Layer 4 of a small transformer language model trained on English Wikipedia (9 layers, counted from 0, width 96).
In attention head 0, each number of a token's query is one row of weights dot the token's vector x. The head spreads its attention over the tokens so far by the softmax of query dot key.

Query weights of the head. A number n stands for n times 0.0079.
q0: 0 18 10 46 -26 18 5 27 -68 53 8 -54 27 -20 64 24 20 -17 -24 3 5 18 57 -31 -27 29 -42 -24 37 -53 -52 -47 -9 -57 27 1 18 0 38 36 -25 46 -43 -30 27 35 20 27 -52 11 -16 -7 39 47 -3 -2 9 16 -8 2 43 -21 23 -57 28 -31 19 60 16 -43 -12 -17 -20 -1 -3 26 60 -4 -13 59 27 23 16 15 -10 -14 3 -17 -30 39 -47 34 21 -6 -48 40
q1: 33 -17 3 -15 -24 38 -17 -7 54 -86 -9 46 -21 69 -74 -9 -39 48 -32 18 -4 -2 -78 -15 -29 -1 24 51 -6 40 -1 45 36 31 -2 32 2 2 -66 -38 20 -39 17 2 -9 -55 -2 -44 38 -8 -19 -19 -47 -46 19 2 4 -11 23 12 -12 11 -22 54 -11 36 -28 -71 42 43 4 -7 22 32 -80 -42 -40 22 37 -45 9 -43 -33 -27 12 9 15 -21 -4 -25 3 -31 10 41 95 -1
q2: 38 14 -6 6 -47 -5 0 -9 1 4 -3 -5 19 -10 -7 6 38 -9 -6 12 -24 -11 -15 17 -35 12 10 -20 24 -2 21 -19 -4 4 18 6 16 -18 13 5 28 -28 13 1 6 -10 5 15 -30 -8 15 19 -18 -18 4 -17 -24 6 -19 30 -13 -30 3 20 -12 -22 -19 16 45 1 22 42 4 12 -4 8 23 26 17 4 9 3 2 -3 16 -27 17 9 0 -1 -16 9 -5 32 14 -27
q3: 13 3 -20 2 -11 18 11 22 6 41 15 -35 2 10 -26 6 -6 19 2 -19 -26 0 -23 -18 -7 -31 2 16 -22 22 -4 -8 8 -12 -12 -21 15 28 7 -20 -21 18 -19 -8 16 -41 -8 -32 -19 -14 13 29 5 -41 12 3 0 1 -1 -14 6 -2 -37 17 -8 29 5 -33 29 -6 12 -9 -5 -10 28 9 -1 30 3 15 -37 -37 -30 -4 -1 14 14 -32 -11 25 22 25 -20 -17 -13 4
q4: -25 -19 15 0 22 -10 -12 -15 -12 -22 -33 14 11 5 16 -12 3 -11 14 -10 20 -11 -7 26 11 0 28 18 27 -17 1 21 2 28 -18 11 -15 -8 -30 -10 -1 -24 24 14 -33 15 9 8 4 16 -8 -15 -1 31 -40 -6 -22 -11 -7 -17 -17 34 28 13 -1 -5 26 2 -22 12 4 -9 17 -3 -22 -12 -27 -10 -6 -25 37 26 -1 1 19 -31 -13 -8 -7 0 -34 -35 -46 4 28 -28
q5: 1 5 -2 -8 -31 3 -3 -10 7 13 -10 14 7 -3 5 7 28 3 1 -7 -24 16 -4 -4 -6 -23 -2 15 4 13 2 -21 -19 16 -18 -17 9 -31 14 -7 26 -7 35 -6 12 -8 -22 18 -26 14 -1 -1 -5 11 11 -4 -1 -10 -26 6 -12 -20 -15 -3 -11 -5 -16 9 36 26 33 28 11 8 2 -11 11 3 13 16 17 -11 -19 12 2 10 -7 46 -3 -1 -5 0 15 10 19 -4
q6: 2 -26 -4 -11 20 -14 0 -25 -22 16 6 -17 15 -5 20 8 -6 -7 8 -22 15 -25 15 1 0 -8 5 1 -4 -2 -9 1 13 7 -2 -7 -38 8 26 3 -20 3 1 -2 -23 -3 20 0 -1 -1 -11 -17 -4 29 -12 -7 -36 -3 24 -9 -4 11 7 -6 47 -23 10 23 -18 2 -16 20 -12 -9 -16 -15 -3 -11 -8 1 21 -4 3 -45 -27 -21 -5 -8 -4 -6 4 2 -22 1 -8 4
q7: 13 3 4 -6 -8 7 -19 2 20 -30 -15 23 15 13 -8 -7 -1 3 5 -19 17 -15 -16 11 -4 3 35 5 20 -20 -5 19 -1 22 -16 -4 0 7 -31 -17 3 -17 4 -13 -19 -2 31 1 -3 5 6 -39 -10 21 -27 -5 -26 -6 1 -20 1 31 -16 19 -22 13 18 10 -4 11 10 -19 15 15 2 -14 -35 16 8 7 0 30 18 2 -9 -19 19 11 -21 8 -20 -17 -21 20 -2 -18
q8: -16 4 8 13 4 -24 -1 -4 -25 39 4 -4 -9 -2 -19 -4 -10 11 -13 7 0 15 30 1 8 9 -29 -27 -10 11 -29 -2 -12 -7 -6 -10 14 -13 13 5 -15 -8 -13 9 -2 23 -6 19 -19 -2 31 -3 6 -7 15 -18 3 1 24 -23 9 -21 0 0 0 -20 -22 1 -25 -10 -8 -4 -13 16 -11 -2 26 -26 -10 7 22 -12 -5 17 -9 6 -18 4 -14 14 15 21 21 -13 -24 20
q9: 4 12 5 25 -14 2 -7 3 -27 10 21 -38 22 -17 21 19 -10 12 7 -8 -8 -22 2 -11 0 -2 -18 -18 3 12 5 2 -3 -13 15 7 -16 9 30 14 6 11 -11 8 4 6 19 8 -13 -28 7 13 -11 -7 -6 12 -3 8 -14 17 -18 3 1 -17 15 -23 -6 21 5 3 -2 19 -21 -10 32 4 17 -3 -2 7 -13 13 9 -9 -43 -4 9 -16 3 6 36 2 0 0 1 18
q10: 16 -24 -14 -7 -3 -6 6 13 16 2 -1 -2 -2 1 16 -4 10 -1 -18 34 -8 21 -21 1 4 -7 13 5 32 -6 5 -18 -12 2 -27 30 -3 -6 6 -2 28 -11 22 1 22 -10 -2 1 7 17 12 10 11 14 -3 -22 30 -9 3 3 27 12 -14 7 3 7 -9 2 -10 11 5 4 25 23 6 -16 -20 6 23 7 -6 -23 -14 -12 33 5 6 23 4 4 10 -10 27 13 31 -23
q11: -7 9 -8 12 -8 15 3 37 1 25 -2 -5 -10 -19 10 4 15 6 10 13 -28 21 -4 26 -17 0 -5 -15 13 -3 -2 -31 -16 -23 20 -16 7 -14 3 15 6 12 -17 3 39 -24 -23 12 -24 15 -5 32 2 -9 13 2 -20 6 -12 18 11 -24 -16 -4 -8 7 -20 -23 24 0 2 4 -15 -24 5 15 35 -12 -8 18 -13 -23 22 11 3 24 10 21 9 17 4 33 16 0 14 7
q12: 13 65 14 -3 -15 4 -24 -11 49 -52 7 3 -21 12 -52 -7 -20 14 23 26 -10 31 -31 1 23 -15 -11 18 -18 15 -11 16 31 -1 32 12 -4 29 -11 -20 1 -6 -29 -33 -13 -8 8 -20 18 -3 10 20 -34 -42 -32 12 -31 -1 -7 10 -10 10 -25 26 -15 18 9 -53 26 -8 -2 18 -11 -39 34 11 -11 -10 14 -38 -14 0 5 29 13 17 -13 -45 18 -5 -2 -25 -25 22 1 -12
q13: -20 -48 -2 0 -9 -11 -6 -21 -1 3 13 -21 36 0 -9 -19 -10 -23 -1 -23 31 -14 -9 -14 13 -5 10 15 9 3 -18 -13 -9 -9 -40 -15 2 -4 5 -17 5 -8 21 25 -16 31 -6 -5 -16 -7 -16 -22 4 41 2 -8 -8 28 12 -33 25 -10 0 -15 20 -36 -11 22 -5 12 -14 2 -11 -16 -24 -22 -14 15 17 -31 36 17 14 -29 20 -44 -12 12 -13 -26 -23 -17 -24 -12 -16 -26
q14: -31 9 -20 -13 -8 -32 0 -7 6 -5 -25 19 9 8 -23 -33 17 28 7 -18 2 9 -25 17 1 -4 8 -5 -21 22 3 25 8 8 -40 -10 -20 -2 -14 -8 -3 -12 12 4 4 7 36 -1 7 5 13 5 -17 7 -8 32 -19 -17 -21 -23 -18 10 -1 0 -1 11 -10 -8 3 11 -9 38 3 -20 -34 3 -16 -3 24 -49 -8 -12 -7 14 14 5 1 -16 4 -11 8 -3 -19 18 -14 2
q15: 20 1 -6 -4 6 0 -8 -10 31 -8 11 6 -21 14 -34 1 40 1 4 8 -11 9 0 12 -10 -8 -6 -8 38 -12 3 19 -16 21 -21 19 -2 29 13 -24 14 -3 9 -5 23 -25 16 -19 24 8 -26 -13 -3 -22 12 23 -13 17 6 -2 28 7 -16 26 -12 -10 -2 -18 6 6 27 30 -5 -4 15 -4 -1 -7 -18 3 -20 -36 0 21 17 17 43 -7 -9 -2 15 -24 -14 20 -25 -30
q16: 14 9 21 -3 32 13 -8 -24 19 -34 12 9 -39 2 -4 5 15 -5 31 16 -36 18 7 10 10 4 -13 -5 -6 -7 15 22 -6 -1 24 28 5 0 -10 -11 26 -15 -21 -4 19 -15 3 14 18 -6 -20 -22 -2 -38 -2 12 -15 -15 -3 13 -12 17 -22 47 -34 37 -3 -53 26 -13 36 -18 25 -7 23 -1 2 -6 -34 22 -15 -37 3 -2 -29 43 20 -9 -7 3 -2 -37 10 17 8 18
q17: 21 33 20 2 6 8 -8 33 -4 0 -37 7 -10 -13 7 18 24 -4 -26 11 19 0 -16 14 27 15 -11 -37 -16 18 -18 -49 3 -31 14 12 14 2 -14 -2 -23 -2 -7 -12 -22 -10 -18 10 -22 -16 13 0 15 -36 14 23 -6 -7 28 5 -38 20 31 -2 -33 -8 -14 -13 2 15 18 -12 10 -17 3 40 25 18 -3 38 -16 -5 -7 -1 2 28 -43 -36 26 11 17 2 0 -3 24 5
q18: -29 -7 -5 13 -12 9 -6 1 -25 31 -9 -15 20 -2 -3 -1 10 9 -12 -14 9 17 9 3 -29 3 23 3 13 -45 36 -4 -26 -4 -20 -36 0 -17 23 -15 -12 0 6 10 56 -11 5 25 -18 45 3 16 15 14 16 -7 35 4 0 -8 -11 -44 13 -11 9 -11 1 15 -16 10 1 15 -30 23 10 -5 21 -15 9 -1 7 -2 12 -7 14 -31 12 19 7 -17 25 22 7 -26 -16 -6
q19: 17 29 31 -28 13 1 12 -28 20 -21 -7 23 -26 21 -35 -11 -43 26 32 -26 -55 -9 -41 -3 -7 18 -1 -8 6 6 9 26 -23 -48 -13 16 4 41 -20 -6 51 21 8 -11 3 -14 15 -12 -2 -6 -21 -9 -35 -31 -11 30 -26 16 -32 32 3 6 -30 -5 7 6 24 -19 9 6 -13 2 22 5 -20 25 -10 -11 0 -3 -37 -16 9 -10 -24 19 1 8 7 17 11 -7 4 53 8 -7
q20: -26 -2 21 46 -18 4 -3 -29 5 0 29 4 4 3 -15 23 -32 -22 0 -19 -9 -22 1 -6 -40 17 24 -14 28 -33 37 31 5 -24 3 -2 11 -21 43 5 11 -29 -15 4 11 40 27 34 -19 15 -29 -32 2 -11 3 4 -14 21 -8 23 -10 13 -7 -7 39 -6 22 5 -13 5 16 -16 12 24 -2 -7 2 -6 -32 10 9 -11 35 -15 -29 -2 8 16 3 -13 44 11 8 12 -33 -30
q21: -10 -2 -2 0 -9 -2 -2 24 -6 -29 -39 -18 20 -22 0 0 -3 22 0 -3 9 -19 -8 8 -14 -5 14 -11 -2 6 -9 -40 10 9 -1 11 19 -8 -1 44 -8 -3 -1 -39 -5 9 -44 -11 18 22 16 -2 12 -9 26 -3 0 -10 -17 17 11 5 7 2 -14 0 17 -8 -15 2 -27 -11 5 -42 -10 -8 13 14 21 0 26 5 -4 18 -2 26 -18 -13 4 -5 28 7 9 -20 10 -14
q22: -9 -6 21 46 -1 14 -27 7 -50 8 15 11 -28 -13 -7 4 -18 -9 -9 -20 -20 4 38 -6 -19 -6 -12 -32 16 -23 23 23 18 -24 28 8 17 -18 50 -9 -13 -13 -22 -28 32 25 -4 14 0 5 23 4 -21 -10 23 -31 -8 6 -7 -15 -10 -41 -2 2 15 -4 14 11 13 -7 -7 -25 -34 5 12 -6 37 -1 -35 18 -4 47 29 -3 -29 -7 9 0 4 -2 -5 17 40 -29 0 21
q23: -10 -10 -26 20 -8 17 -14 11 2 -43 -9 -33 20 -8 12 12 -1 29 -11 29 8 -46 -14 -8 13 -8 6 -10 -28 -7 -5 -16 -10 24 14 -27 -21 -2 11 -1 -30 -7 5 -11 -29 11 -11 -13 -28 15 -3 7 27 -2 9 -9 49 8 16 56 -36 29 -18 -45 -30 32 -38 -14 22 20 27 -11 -30 8 14 21 14 10 -20 -9 29 -28 13 55 -15 0 19 -61 -2 14 -9 8 -61 14 -12 6
q24: 4 2 7 23 -14 -15 11 22 -44 29 -15 -9 -14 4 -5 6 17 -10 -36 5 8 3 22 12 -9 28 7 0 41 -21 -2 -21 6 -9 12 10 44 -31 21 4 11 -15 -34 8 18 -6 -3 52 -14 24 -4 -7 -1 33 31 -8 -5 6 -12 -5 -19 8 11 -7 -3 -14 6 23 -4 -38 7 7 -21 13 13 -3 8 28 -3 22 -5 0 2 -12 -15 -15 -5 15 8 5 3 33 42 -20 -12 18
q25: 47 -17 39 -8 23 -12 20 -19 39 3 1 45 3 0 -3 14 0 9 -5 -12 2 9 -15 -34 54 -4 -15 -14 35 9 -19 -8 18 6 -7 25 13 6 -4 -2 36 11 -23 28 -35 -21 7 -3 -9 -42 -28 -6 -29 9 -36 12 -25 -22 -19 1 32 11 -20 8 -4 0 13 -10 17 -1 -13 1 40 28 27 0 -3 1 -15 20 -30 -17 -32 -16 -11 5 8 11 4 29 -16 -26 -10 55 7 -12
q26: -5 -8 16 -51 15 -55 -1 -17 14 0 17 17 13 -23 -28 -37 11 9 41 -24 -6 -1 -15 4 12 0 -24 -10 12 -41 -24 9 14 -27 16 -1 -25 -9 -24 -24 6 4 -2 -8 -3 -45 2 -22 -34 -20 -25 32 -3 -9 -6 -5 -17 -9 -51 27 9 -31 -19 19 -11 26 -23 -14 11 2 -5 28 10 -27 0 17 -12 -11 12 -39 -18 15 27 10 49 -21 30 -2 20 -21 -11 -2 -27 -1 -8 5
q27: 5 -15 -3 -53 -2 -14 34 2 8 -44 17 -14 13 -6 -17 -29 11 31 26 37 17 1 -53 9 -8 5 19 -26 -5 -33 -25 20 20 -7 -15 2 -18 0 -59 -24 -15 1 20 -40 -1 1 21 -27 -16 15 18 7 30 -35 16 8 -21 -13 -20 33 27 24 7 7 17 -7 -20 3 26 27 13 -18 -45 -12 -24 1 -18 -8 -42 -14 -11 5 50 30 28 -9 24 -23 -3 1 6 36 -20 11 -12 8
q28: 1 -4 9 7 14 -8 7 4 1 -24 14 2 -4 -36 9 -1 -2 18 -13 21 -1 -1 -4 4 7 -3 -29 1 5 -1 -9 -7 14 9 -10 22 15 16 -14 7 -7 11 -9 -24 -3 0 -6 10 25 -7 27 13 25 -11 9 -19 -17 -14 -9 -23 4 19 -10 -28 -11 -8 6 9 24 -18 -11 0 16 5 1 21 9 -1 7 16 -3 24 -11 7 -32 -2 -31 -3 0 36 -30 14 3 -2 8 24
q29: 11 -9 -5 16 -6 -21 18 -18 -39 26 -27 12 22 4 -10 -4 26 -40 -14 -20 8 -28 18 -3 17 -11 -4 -6 -19 2 -5 1 -24 6 -9 6 55 2 10 -3 31 -7 11 10 10 16 14 22 -14 17 -11 -8 17 13 -6 23 7 7 -24 -5 -36 -5 45 5 9 -12 8 18 32 -17 -1 16 3 -14 12 12 13 44 8 -4 -1 -31 -14 -2 3 -8 -5 12 7 27 -3 -30 17 -6 -47 6
q30: 14 -24 47 8 7 -5 18 -33 13 12 -18 -12 8 11 -16 12 8 9 -1 -8 -19 -3 13 25 -7 17 13 -12 43 -15 -3 14 9 -25 23 13 18 -7 -5 -16 37 -18 -2 -1 12 15 -21 13 -11 -10 -16 13 9 2 -19 5 -24 9 -29 -21 8 -4 -3 11 26 -17 17 18 10 -22 -19 36 10 -4 36 4 -9 -17 7 45 -29 10 -17 -43 -23 9 18 33 16 5 -21 21 5 8 2 30
q31: -22 -30 4 -3 17 -13 2 -40 8 15 41 22 -16 -6 14 8 19 -23 -21 16 10 -8 -3 -12 32 -7 -22 0 4 -27 -18 13 -4 -28 -18 -25 -11 17 19 1 20 22 -14 40 16 -24 48 53 -22 6 -41 -6 5 3 -14 -8 -18 -19 -8 -28 60 21 -20 -35 15 -20 -10 26 4 -25 10 14 4 17 -9 6 9 3 -32 -23 -6 -9 5 3 -33 -15 32 24 -11 43 -34 21 -11 21 -9 4

Each question shows a short text with each token's key, already scaled and adjusted for position as the last token sees it. A number n stands for n times 0.02.

Then comes the last token's vector x. A number n stands for n times 0.039.

0 "| ": 1 0 1 2 0 5 -2 5 -9 3 3 2 -4 -32 18 11 77 1 13 20 11 13 15 5 2 -11 3 16 -3 -3 -4 -6
1 "10": 2 0 1 -8 -6 -3 8 4 -8 9 9 1 -2 -29 1 3 33 -8 14 17 9 -18 10 17 3 -10 1 13 -4 -10 -15 2
2 "0": 2 0 -3 -4 -5 -5 5 1 -3 5 5 -9 0 -26 11 7 35 -11 12 13 9 -15 10 21 -9 -5 -3 17 -5 -8 -13 5
3 ".": -1 0 0 6 -11 9 -13 -8 16 -1 9 26 -9 -12 10 -5 18 -14 13 5 4 -11 11 18 -3 -1 -2 7 -18 0 -9 -3
4 "0 ": 2 0 -9 -6 -3 -2 -1 -4 -4 8 18 14 -2 -20 -7 -2 20 -9 5 -3 10 8 12 18 -8 11 5 3 -11 -14 8 12
5 "| ": 1 0 1 7 -16 2 2 -7 -1 2 4 -3 2 -22 -6 -12 42 9 2 19 10 -5 48 9 4 -1 1 8 -8 4 -2 4
6 " ": 1 1 -1 10 -14 11 4 -2 -10 -1 12 31 -10 -12 8 -4 23 -6 8 8 2 -5 -9 14 -8 8 3 17 -11 -8 -8 7
x: 17 -11 12 -4 -7 -34 -26 -7 42 -5 4 -4 -15 11 2 26 1 1 -16 -8 -8 1 -7 4 -19 13 12 13 16 -26 12 4 -2 2 33 10 24 -19 -13 -6 9 -2 -27 14 72 -1 20 -19 12 -11 -6 -4 17 -7 -9 -9 -19 5 -14 3 -16 3 -24 -19 -11 25 6 -19 26 -2 4 -8 10 -8 -9 -11 7 -4 -21 8 7 -25 47 2 16 -22 8 -1 -1 18 -10 -32 8 -1 -10 2
Which token does the last token look at most, and with what share of its attention? 0 "| ", with about 80%

0 "==": 0 0 3 2 -8 -3 -12 9 2 -6 -3 9 -5 -24 13 11 47 -6 3 -4 1 8 -3 0 -2 -16 3 17 -7 -4 -8 -10
1 "El": 2 0 -1 4 1 -11 9 -6 -11 7 -6 -9 0 -9 14 5 27 -9 -4 10 -2 -5 -11 9 -4 3 7 2 -4 -7 -11 -6
2 "ec": 1 0 4 -3 -1 -3 0 1 -12 2 1 -5 -2 -21 13 8 28 -3 6 13 2 4 -11 6 -12 -7 0 -1 -12 -10 -12 -8
3 "tor": 0 1 3 -1 1 -5 -1 1 -1 3 -2 -1 2 4 5 0 23 -5 0 4 2 -4 -11 6 -12 -16 -4 4 -15 -11 -13 -10
4 "al ": -2 0 -2 0 3 2 2 -3 -6 1 7 9 -6 -24 16 9 32 -4 14 9 -5 5 -19 5 -2 -1 4 1 -1 0 -12 -10
5 "rec": -2 0 3 2 4 -2 -3 7 -14 -2 4 -11 0 -15 12 6 23 -2 2 15 5 0 -9 8 -11 -5 -1 -3 -12 -4 -14 -5
6 "ord": 0 -1 0 3 1 0 10 -4 4 4 -4 4 2 6 -1 -5 20 -3 1 11 12 10 -4 8 -4 -16 2 9 -12 -9 -12 -6
x: 17 27 23 16 15 7 5 -12 -20 -11 -5 3 7 33 7 -7 38 23 -18 -9 -20 -6 -16 -1 1 12 -26 13 15 -3 10 21 6 -13 41 26 19 22 -23 -5 68 -36 18 20 -9 17 -10 4 19 10 -6 18 9 -25 12 -11 1 -2 5 -3 -24 -8 20 24 15 5 12 -10 -5 13 -30 -17 15 -15 -20 -12 -27 13 -19 -46 -5 -17 -31 3 8 -33 -37 -16 -5 -27 27 1 19 13 0 -15
To which token does the last token give the most attention? 5 "rec"

0 ". ": 0 0 0 -14 10 15 -14 4 21 -8 12 29 -6 -15 17 16 41 -1 9 1 -10 13 -5 2 4 -5 5 2 3 3 -11 -9
1 "Mus": 2 0 -8 5 -1 -14 17 5 -2 8 -10 -13 -5 0 4 -1 29 -11 5 7 4 -2 2 -1 -12 27 8 -27 -14 -11 -2 1
2 "ic ": 1 1 -3 4 6 6 -8 2 2 -2 15 8 -9 -14 24 10 36 -1 17 4 -5 6 -20 5 -7 1 4 9 -5 1 -15 -9
3 "ind": -1 1 3 1 -1 -6 1 -3 -6 1 -2 0 5 -1 14 5 22 -4 4 19 10 10 -10 12 -3 -3 3 4 -10 -9 -13 -12
4 "u": -3 0 -3 4 11 -12 -6 14 0 2 -5 -20 4 7 7 -1 2 5 -9 -1 5 -1 4 -3 -12 3 5 21 -19 -2 -19 -8
5 "str": -2 -1 0 5 7 -4 -5 10 -6 -2 -2 -19 0 2 7 -2 16 -6 5 11 5 -1 -2 5 -13 -6 3 8 -20 -8 -22 -10
6 "y ": 0 -1 0 -5 -10 7 -7 -2 5 -3 9 17 -10 -21 25 16 23 0 20 8 -4 7 -27 5 -8 -3 3 13 -3 -2 -9 -5
x: -5 2 13 -2 0 -29 -12 -18 1 -15 7 -19 -47 -16 6 -2 14 8 2 -15 -27 10 -7 3 8 18 -1 14 2 17 -12 -6 9 -3 19 -18 -4 -4 8 -15 -8 -6 -8 -28 83 -10 -3 0 -22 -14 7 -1 20 -17 0 4 -7 7 16 -5 -2 1 -6 26 -34 9 11 9 8 11 5 -19 -16 19 5 -9 29 15 -8 23 -10 8 -1 14 -6 58 8 -6 12 5 5 5 5 11 8 6
To which token does the last token give the most attention? 0 ". "

0 "ag": 1 -1 -5 3 -7 -13 14 0 -10 -2 -6 -16 7 18 -1 -10 -5 -7 7 8 2 -6 -4 6 -6 -1 7 -11 -16 -10 -19 -7
1 "ement ": 0 0 4 -4 5 15 -9 -8 2 -4 19 19 -13 -19 16 12 22 0 27 6 -1 9 -23 3 -2 -9 -1 7 2 4 1 -9
2 "and ": 1 0 7 2 -1 12 -13 -3 5 -1 8 16 -7 -29 16 18 46 2 21 12 -7 14 -17 1 3 -8 8 9 6 -3 -8 -6
3 "op": -1 1 11 -6 8 -5 11 -5 -13 9 -7 -13 0 -9 12 2 31 0 9 15 10 10 -3 12 -5 -20 9 14 -7 -4 -12 -6
4 "er": -3 0 -1 5 5 -8 -2 12 -12 1 4 -14 1 -10 7 5 24 -1 -1 7 5 -4 3 7 -14 -14 2 13 -17 -4 -19 -12
5 "ation ": -1 -1 -4 3 -6 7 -7 -1 1 -5 14 13 -10 -15 19 13 27 -3 19 7 -2 6 -21 6 -11 -2 1 15 -6 -1 -9 -11
6 "of ": 1 -1 1 3 2 2 -4 3 -11 1 3 3 -2 -29 25 21 42 2 15 17 -5 12 -15 4 1 -8 7 8 9 -7 -6 -2
x: 30 6 -16 3 -9 -4 6 7 30 -14 1 24 -36 -8 -10 -23 4 1 -1 9 4 -18 -5 -14 -2 -27 -24 -28 -14 2 0 5 1 -13 -7 7 -5 -5 -7 2 2 1 -6 -9 89 9 3 -4 0 -11 3 3 -6 -32 -8 4 2 2 16 -6 2 1 15 -2 -14 -11 4 -21 -7 -10 -6 6 0 4 0 3 28 8 -2 6 -20 -3 0 19 3 35 -3 13 1 20 37 4 -4 7 -4 5
To which token does the last token give the most attention? 2 "and "

0 "was ": 0 -1 10 -1 13 13 -9 21 1 -7 18 12 -11 -38 18 11 89 -5 24 12 2 11 -3 4 20 -24 2 17 -4 -3 -3 -7
1 "h": 2 0 -1 3 -2 -23 2 17 -18 -2 4 -8 0 6 3 11 9 -4 12 5 0 -10 0 9 -27 -33 11 17 -27 -21 -16 -1
2 "eld ": 0 1 -6 4 9 4 7 1 3 -5 17 18 -15 -41 31 23 71 -3 25 16 -1 9 -14 11 -7 -9 2 21 -4 -7 -7 -7
3 "on ": -1 1 -5 7 4 15 -3 1 4 -6 17 19 -10 -38 28 25 76 1 22 16 -13 20 -11 11 7 -8 3 15 2 -4 -4 -5
4 "February ": 0 0 0 15 -15 9 -19 2 -7 -5 14 35 -8 -73 20 21 53 -6 30 15 3 4 -12 8 11 -3 -2 20 -8 2 1 -5
5 "23": -2 0 9 -6 -2 -7 1 20 -9 6 14 1 2 -49 -6 3 50 -10 14 11 1 -38 16 15 5 3 -1 6 -6 -5 -17 1
6 ", ": 0 0 -6 12 -22 6 -17 -14 -5 -2 9 35 -7 -74 18 21 53 -6 32 11 -1 4 -8 4 20 -4 1 20 4 5 -3 -5
x: -10 -18 21 -8 0 3 -39 15 -14 -9 3 16 -6 8 18 -4 20 -6 -12 6 -30 24 -4 -1 12 -23 -20 13 -14 6 12 5 -1 -2 -34 -27 -1 24 -13 -22 -7 -25 3 31 64 -10 27 16 -22 5 26 -5 -23 -19 12 -19 1 29 1 -15 3 -12 -34 7 -16 -3 -5 18 27 -12 -17 4 2 -8 3 -6 39 -10 -7 12 10 16 14 2 -11 19 14 -6 -4 13 5 -23 -27 10 -5 8
Which two tokens does the last token look at most, in order? 6 ", ", 4 "February "

0 ", ": 0 0 0 -12 9 15 -17 4 1 -1 7 16 -7 -22 16 14 31 0 12 8 -1 6 -16 4 6 -5 0 6 4 1 -5 -1
1 "I": 1 0 0 -3 0 -12 6 11 -19 7 3 2 3 -11 15 8 25 -11 6 10 1 -6 -10 3 -10 4 10 8 -9 -3 -8 -2
2 "t": 2 0 7 0 -7 -7 -4 20 4 0 -3 0 7 20 -3 10 5 -6 -7 2 -4 -1 -4 3 -7 -2 13 -12 -8 -1 -3 -11
3 "t": 0 1 6 2 -1 -5 -2 9 -2 1 3 -3 1 -5 2 10 24 -7 1 8 0 -1 -5 8 -9 -5 9 -1 -14 -3 -15 -9
4 "in": -2 0 0 6 4 -8 -2 10 -7 0 1 -7 4 -9 8 9 23 0 2 12 3 0 -3 9 -9 -6 5 9 -8 -4 -15 -6
5 "u": -2 -1 -2 1 8 -4 -5 9 -2 1 -1 -15 2 -7 8 2 15 1 -1 5 2 -3 2 2 -8 -3 5 17 -13 -1 -19 -6
6 "ar ": 0 0 -2 0 -3 5 4 1 -3 0 10 13 -5 -24 15 12 29 -1 15 4 -9 10 -11 6 -2 2 7 3 3 -5 -6 -7
x: 21 -8 3 -3 5 2 2 15 29 8 9 -4 -68 -10 12 -11 -2 4 4 4 -23 24 -3 -5 -9 0 -4 -23 -10 -2 4 -6 8 3 2 29 19 -12 -25 -1 16 9 12 -33 77 5 -1 0 -10 2 4 -7 -7 -28 -1 -2 15 -13 -16 1 -3 0 -30 -1 -30 7 -3 -38 12 -12 -8 -26 -17 15 -7 0 25 3 -1 -1 -18 13 24 -24 -3 21 14 0 -1 19 -15 9 10 18 -1 9
To which token does the last token give the most attention? 0 ", "

0 "1": 0 -1 -7 4 -3 -11 3 7 -6 5 1 -12 2 -9 10 4 24 -5 3 16 8 -11 3 11 -8 -10 -2 18 -4 -3 -15 2
1 "0": 2 0 -7 0 -3 -9 4 5 -6 4 5 -13 1 -11 9 3 25 -7 6 10 8 -12 9 18 -8 -4 -4 13 -5 -5 -10 5
2 ". ": 1 0 11 -6 0 15 -11 -2 21 -3 8 28 -5 -11 14 15 36 -1 5 1 -9 11 -4 3 2 -1 5 5 -2 4 -13 -5
3 "N": 0 0 1 1 12 -6 0 16 -16 2 6 -1 2 -16 18 18 39 -11 18 14 2 1 5 4 -6 -3 6 10 -8 -3 -4 2
4 "one ": -1 0 -6 5 0 4 -3 -1 -6 1 14 16 -3 -28 12 8 34 -3 18 3 -2 6 -8 15 -11 1 0 4 -5 -6 -5 -5
5 "of ": -1 -1 2 1 4 0 -5 4 -9 0 4 1 -2 -23 21 18 32 1 13 14 -4 10 -11 6 2 -7 8 8 8 -7 -6 -1
6 "this ": 0 0 -6 3 -1 -1 -5 -4 -19 -4 10 17 -1 -27 21 12 35 1 20 8 2 9 -11 7 -5 -14 2 9 2 -4 3 -5
x: -3 8 0 -1 -9 27 23 36 5 21 -4 26 -45 16 0 1 -9 18 3 5 -3 8 -4 5 -10 4 -7 26 13 5 3 14 -9 -9 -8 8 -7 15 15 9 10 3 -11 4 59 3 -7 14 -15 -8 4 -7 3 -36 36 6 19 12 -20 28 3 10 -5 57 -42 22 -34 -10 -4 -19 3 -14 8 15 -8 8 7 6 -9 8 7 -5 7 13 -17 32 -14 0 -4 31 -8 -46 -24 -31 17 -6
To which token does the last token give the most attention? 2 ". "

0 "M": 0 0 0 1 -3 -10 10 3 -15 8 1 -10 -1 -9 14 7 27 -7 9 11 8 0 8 4 -1 2 7 5 -11 -3 -6 -2
1 " ": -1 0 2 -2 7 12 0 -3 -4 -2 14 14 -9 -14 13 5 23 -2 10 1 -4 4 -14 5 -1 6 2 12 0 -5 -3 -3
2 "in": 2 1 3 4 -1 -9 2 8 -5 2 -2 -7 5 -7 8 7 20 1 -1 10 2 2 1 7 -8 -7 4 9 -6 -4 -13 -3
3 "v": 0 1 2 0 5 -7 -3 7 -9 2 11 0 1 -15 7 11 17 -6 4 6 -2 1 0 4 -2 0 3 13 -11 -2 -11 -8
4 "ited ": 0 0 3 -2 -2 7 3 1 4 2 7 17 -4 -21 22 10 40 0 16 6 -1 4 0 5 4 -8 2 4 3 0 -4 -1
5 "its ": -1 0 -3 3 2 0 -1 2 -10 -2 6 12 -2 -18 16 10 27 0 13 7 -2 6 -8 6 -5 -9 6 8 -1 -5 -7 -8
6 "re": 0 -1 2 1 6 2 -3 2 -4 2 1 -1 1 -10 10 1 24 -5 6 10 4 3 -8 5 -3 -6 0 3 -7 -5 -13 -7
x: 35 9 -5 16 -21 -11 -1 -18 12 -22 12 -21 -52 16 -32 -18 15 -9 -5 4 -26 -13 -5 27 17 38 20 38 -8 -5 -14 20 -22 -12 -12 -2 20 11 10 -5 -22 24 1 8 1 -1 -2 -44 31 11 2 -1 -12 -8 -29 -8 -4 26 -10 20 0 16 1 28 23 -8 -4 -44 -18 -5 -8 15 15 -3 -14 -6 -28 -9 -4 13 32 -21 23 6 -3 25 5 -6 -22 11 33 -7 -25 32 23 -2
Which two tokens does the last token look at most, in order? 2 "in", 3 "v"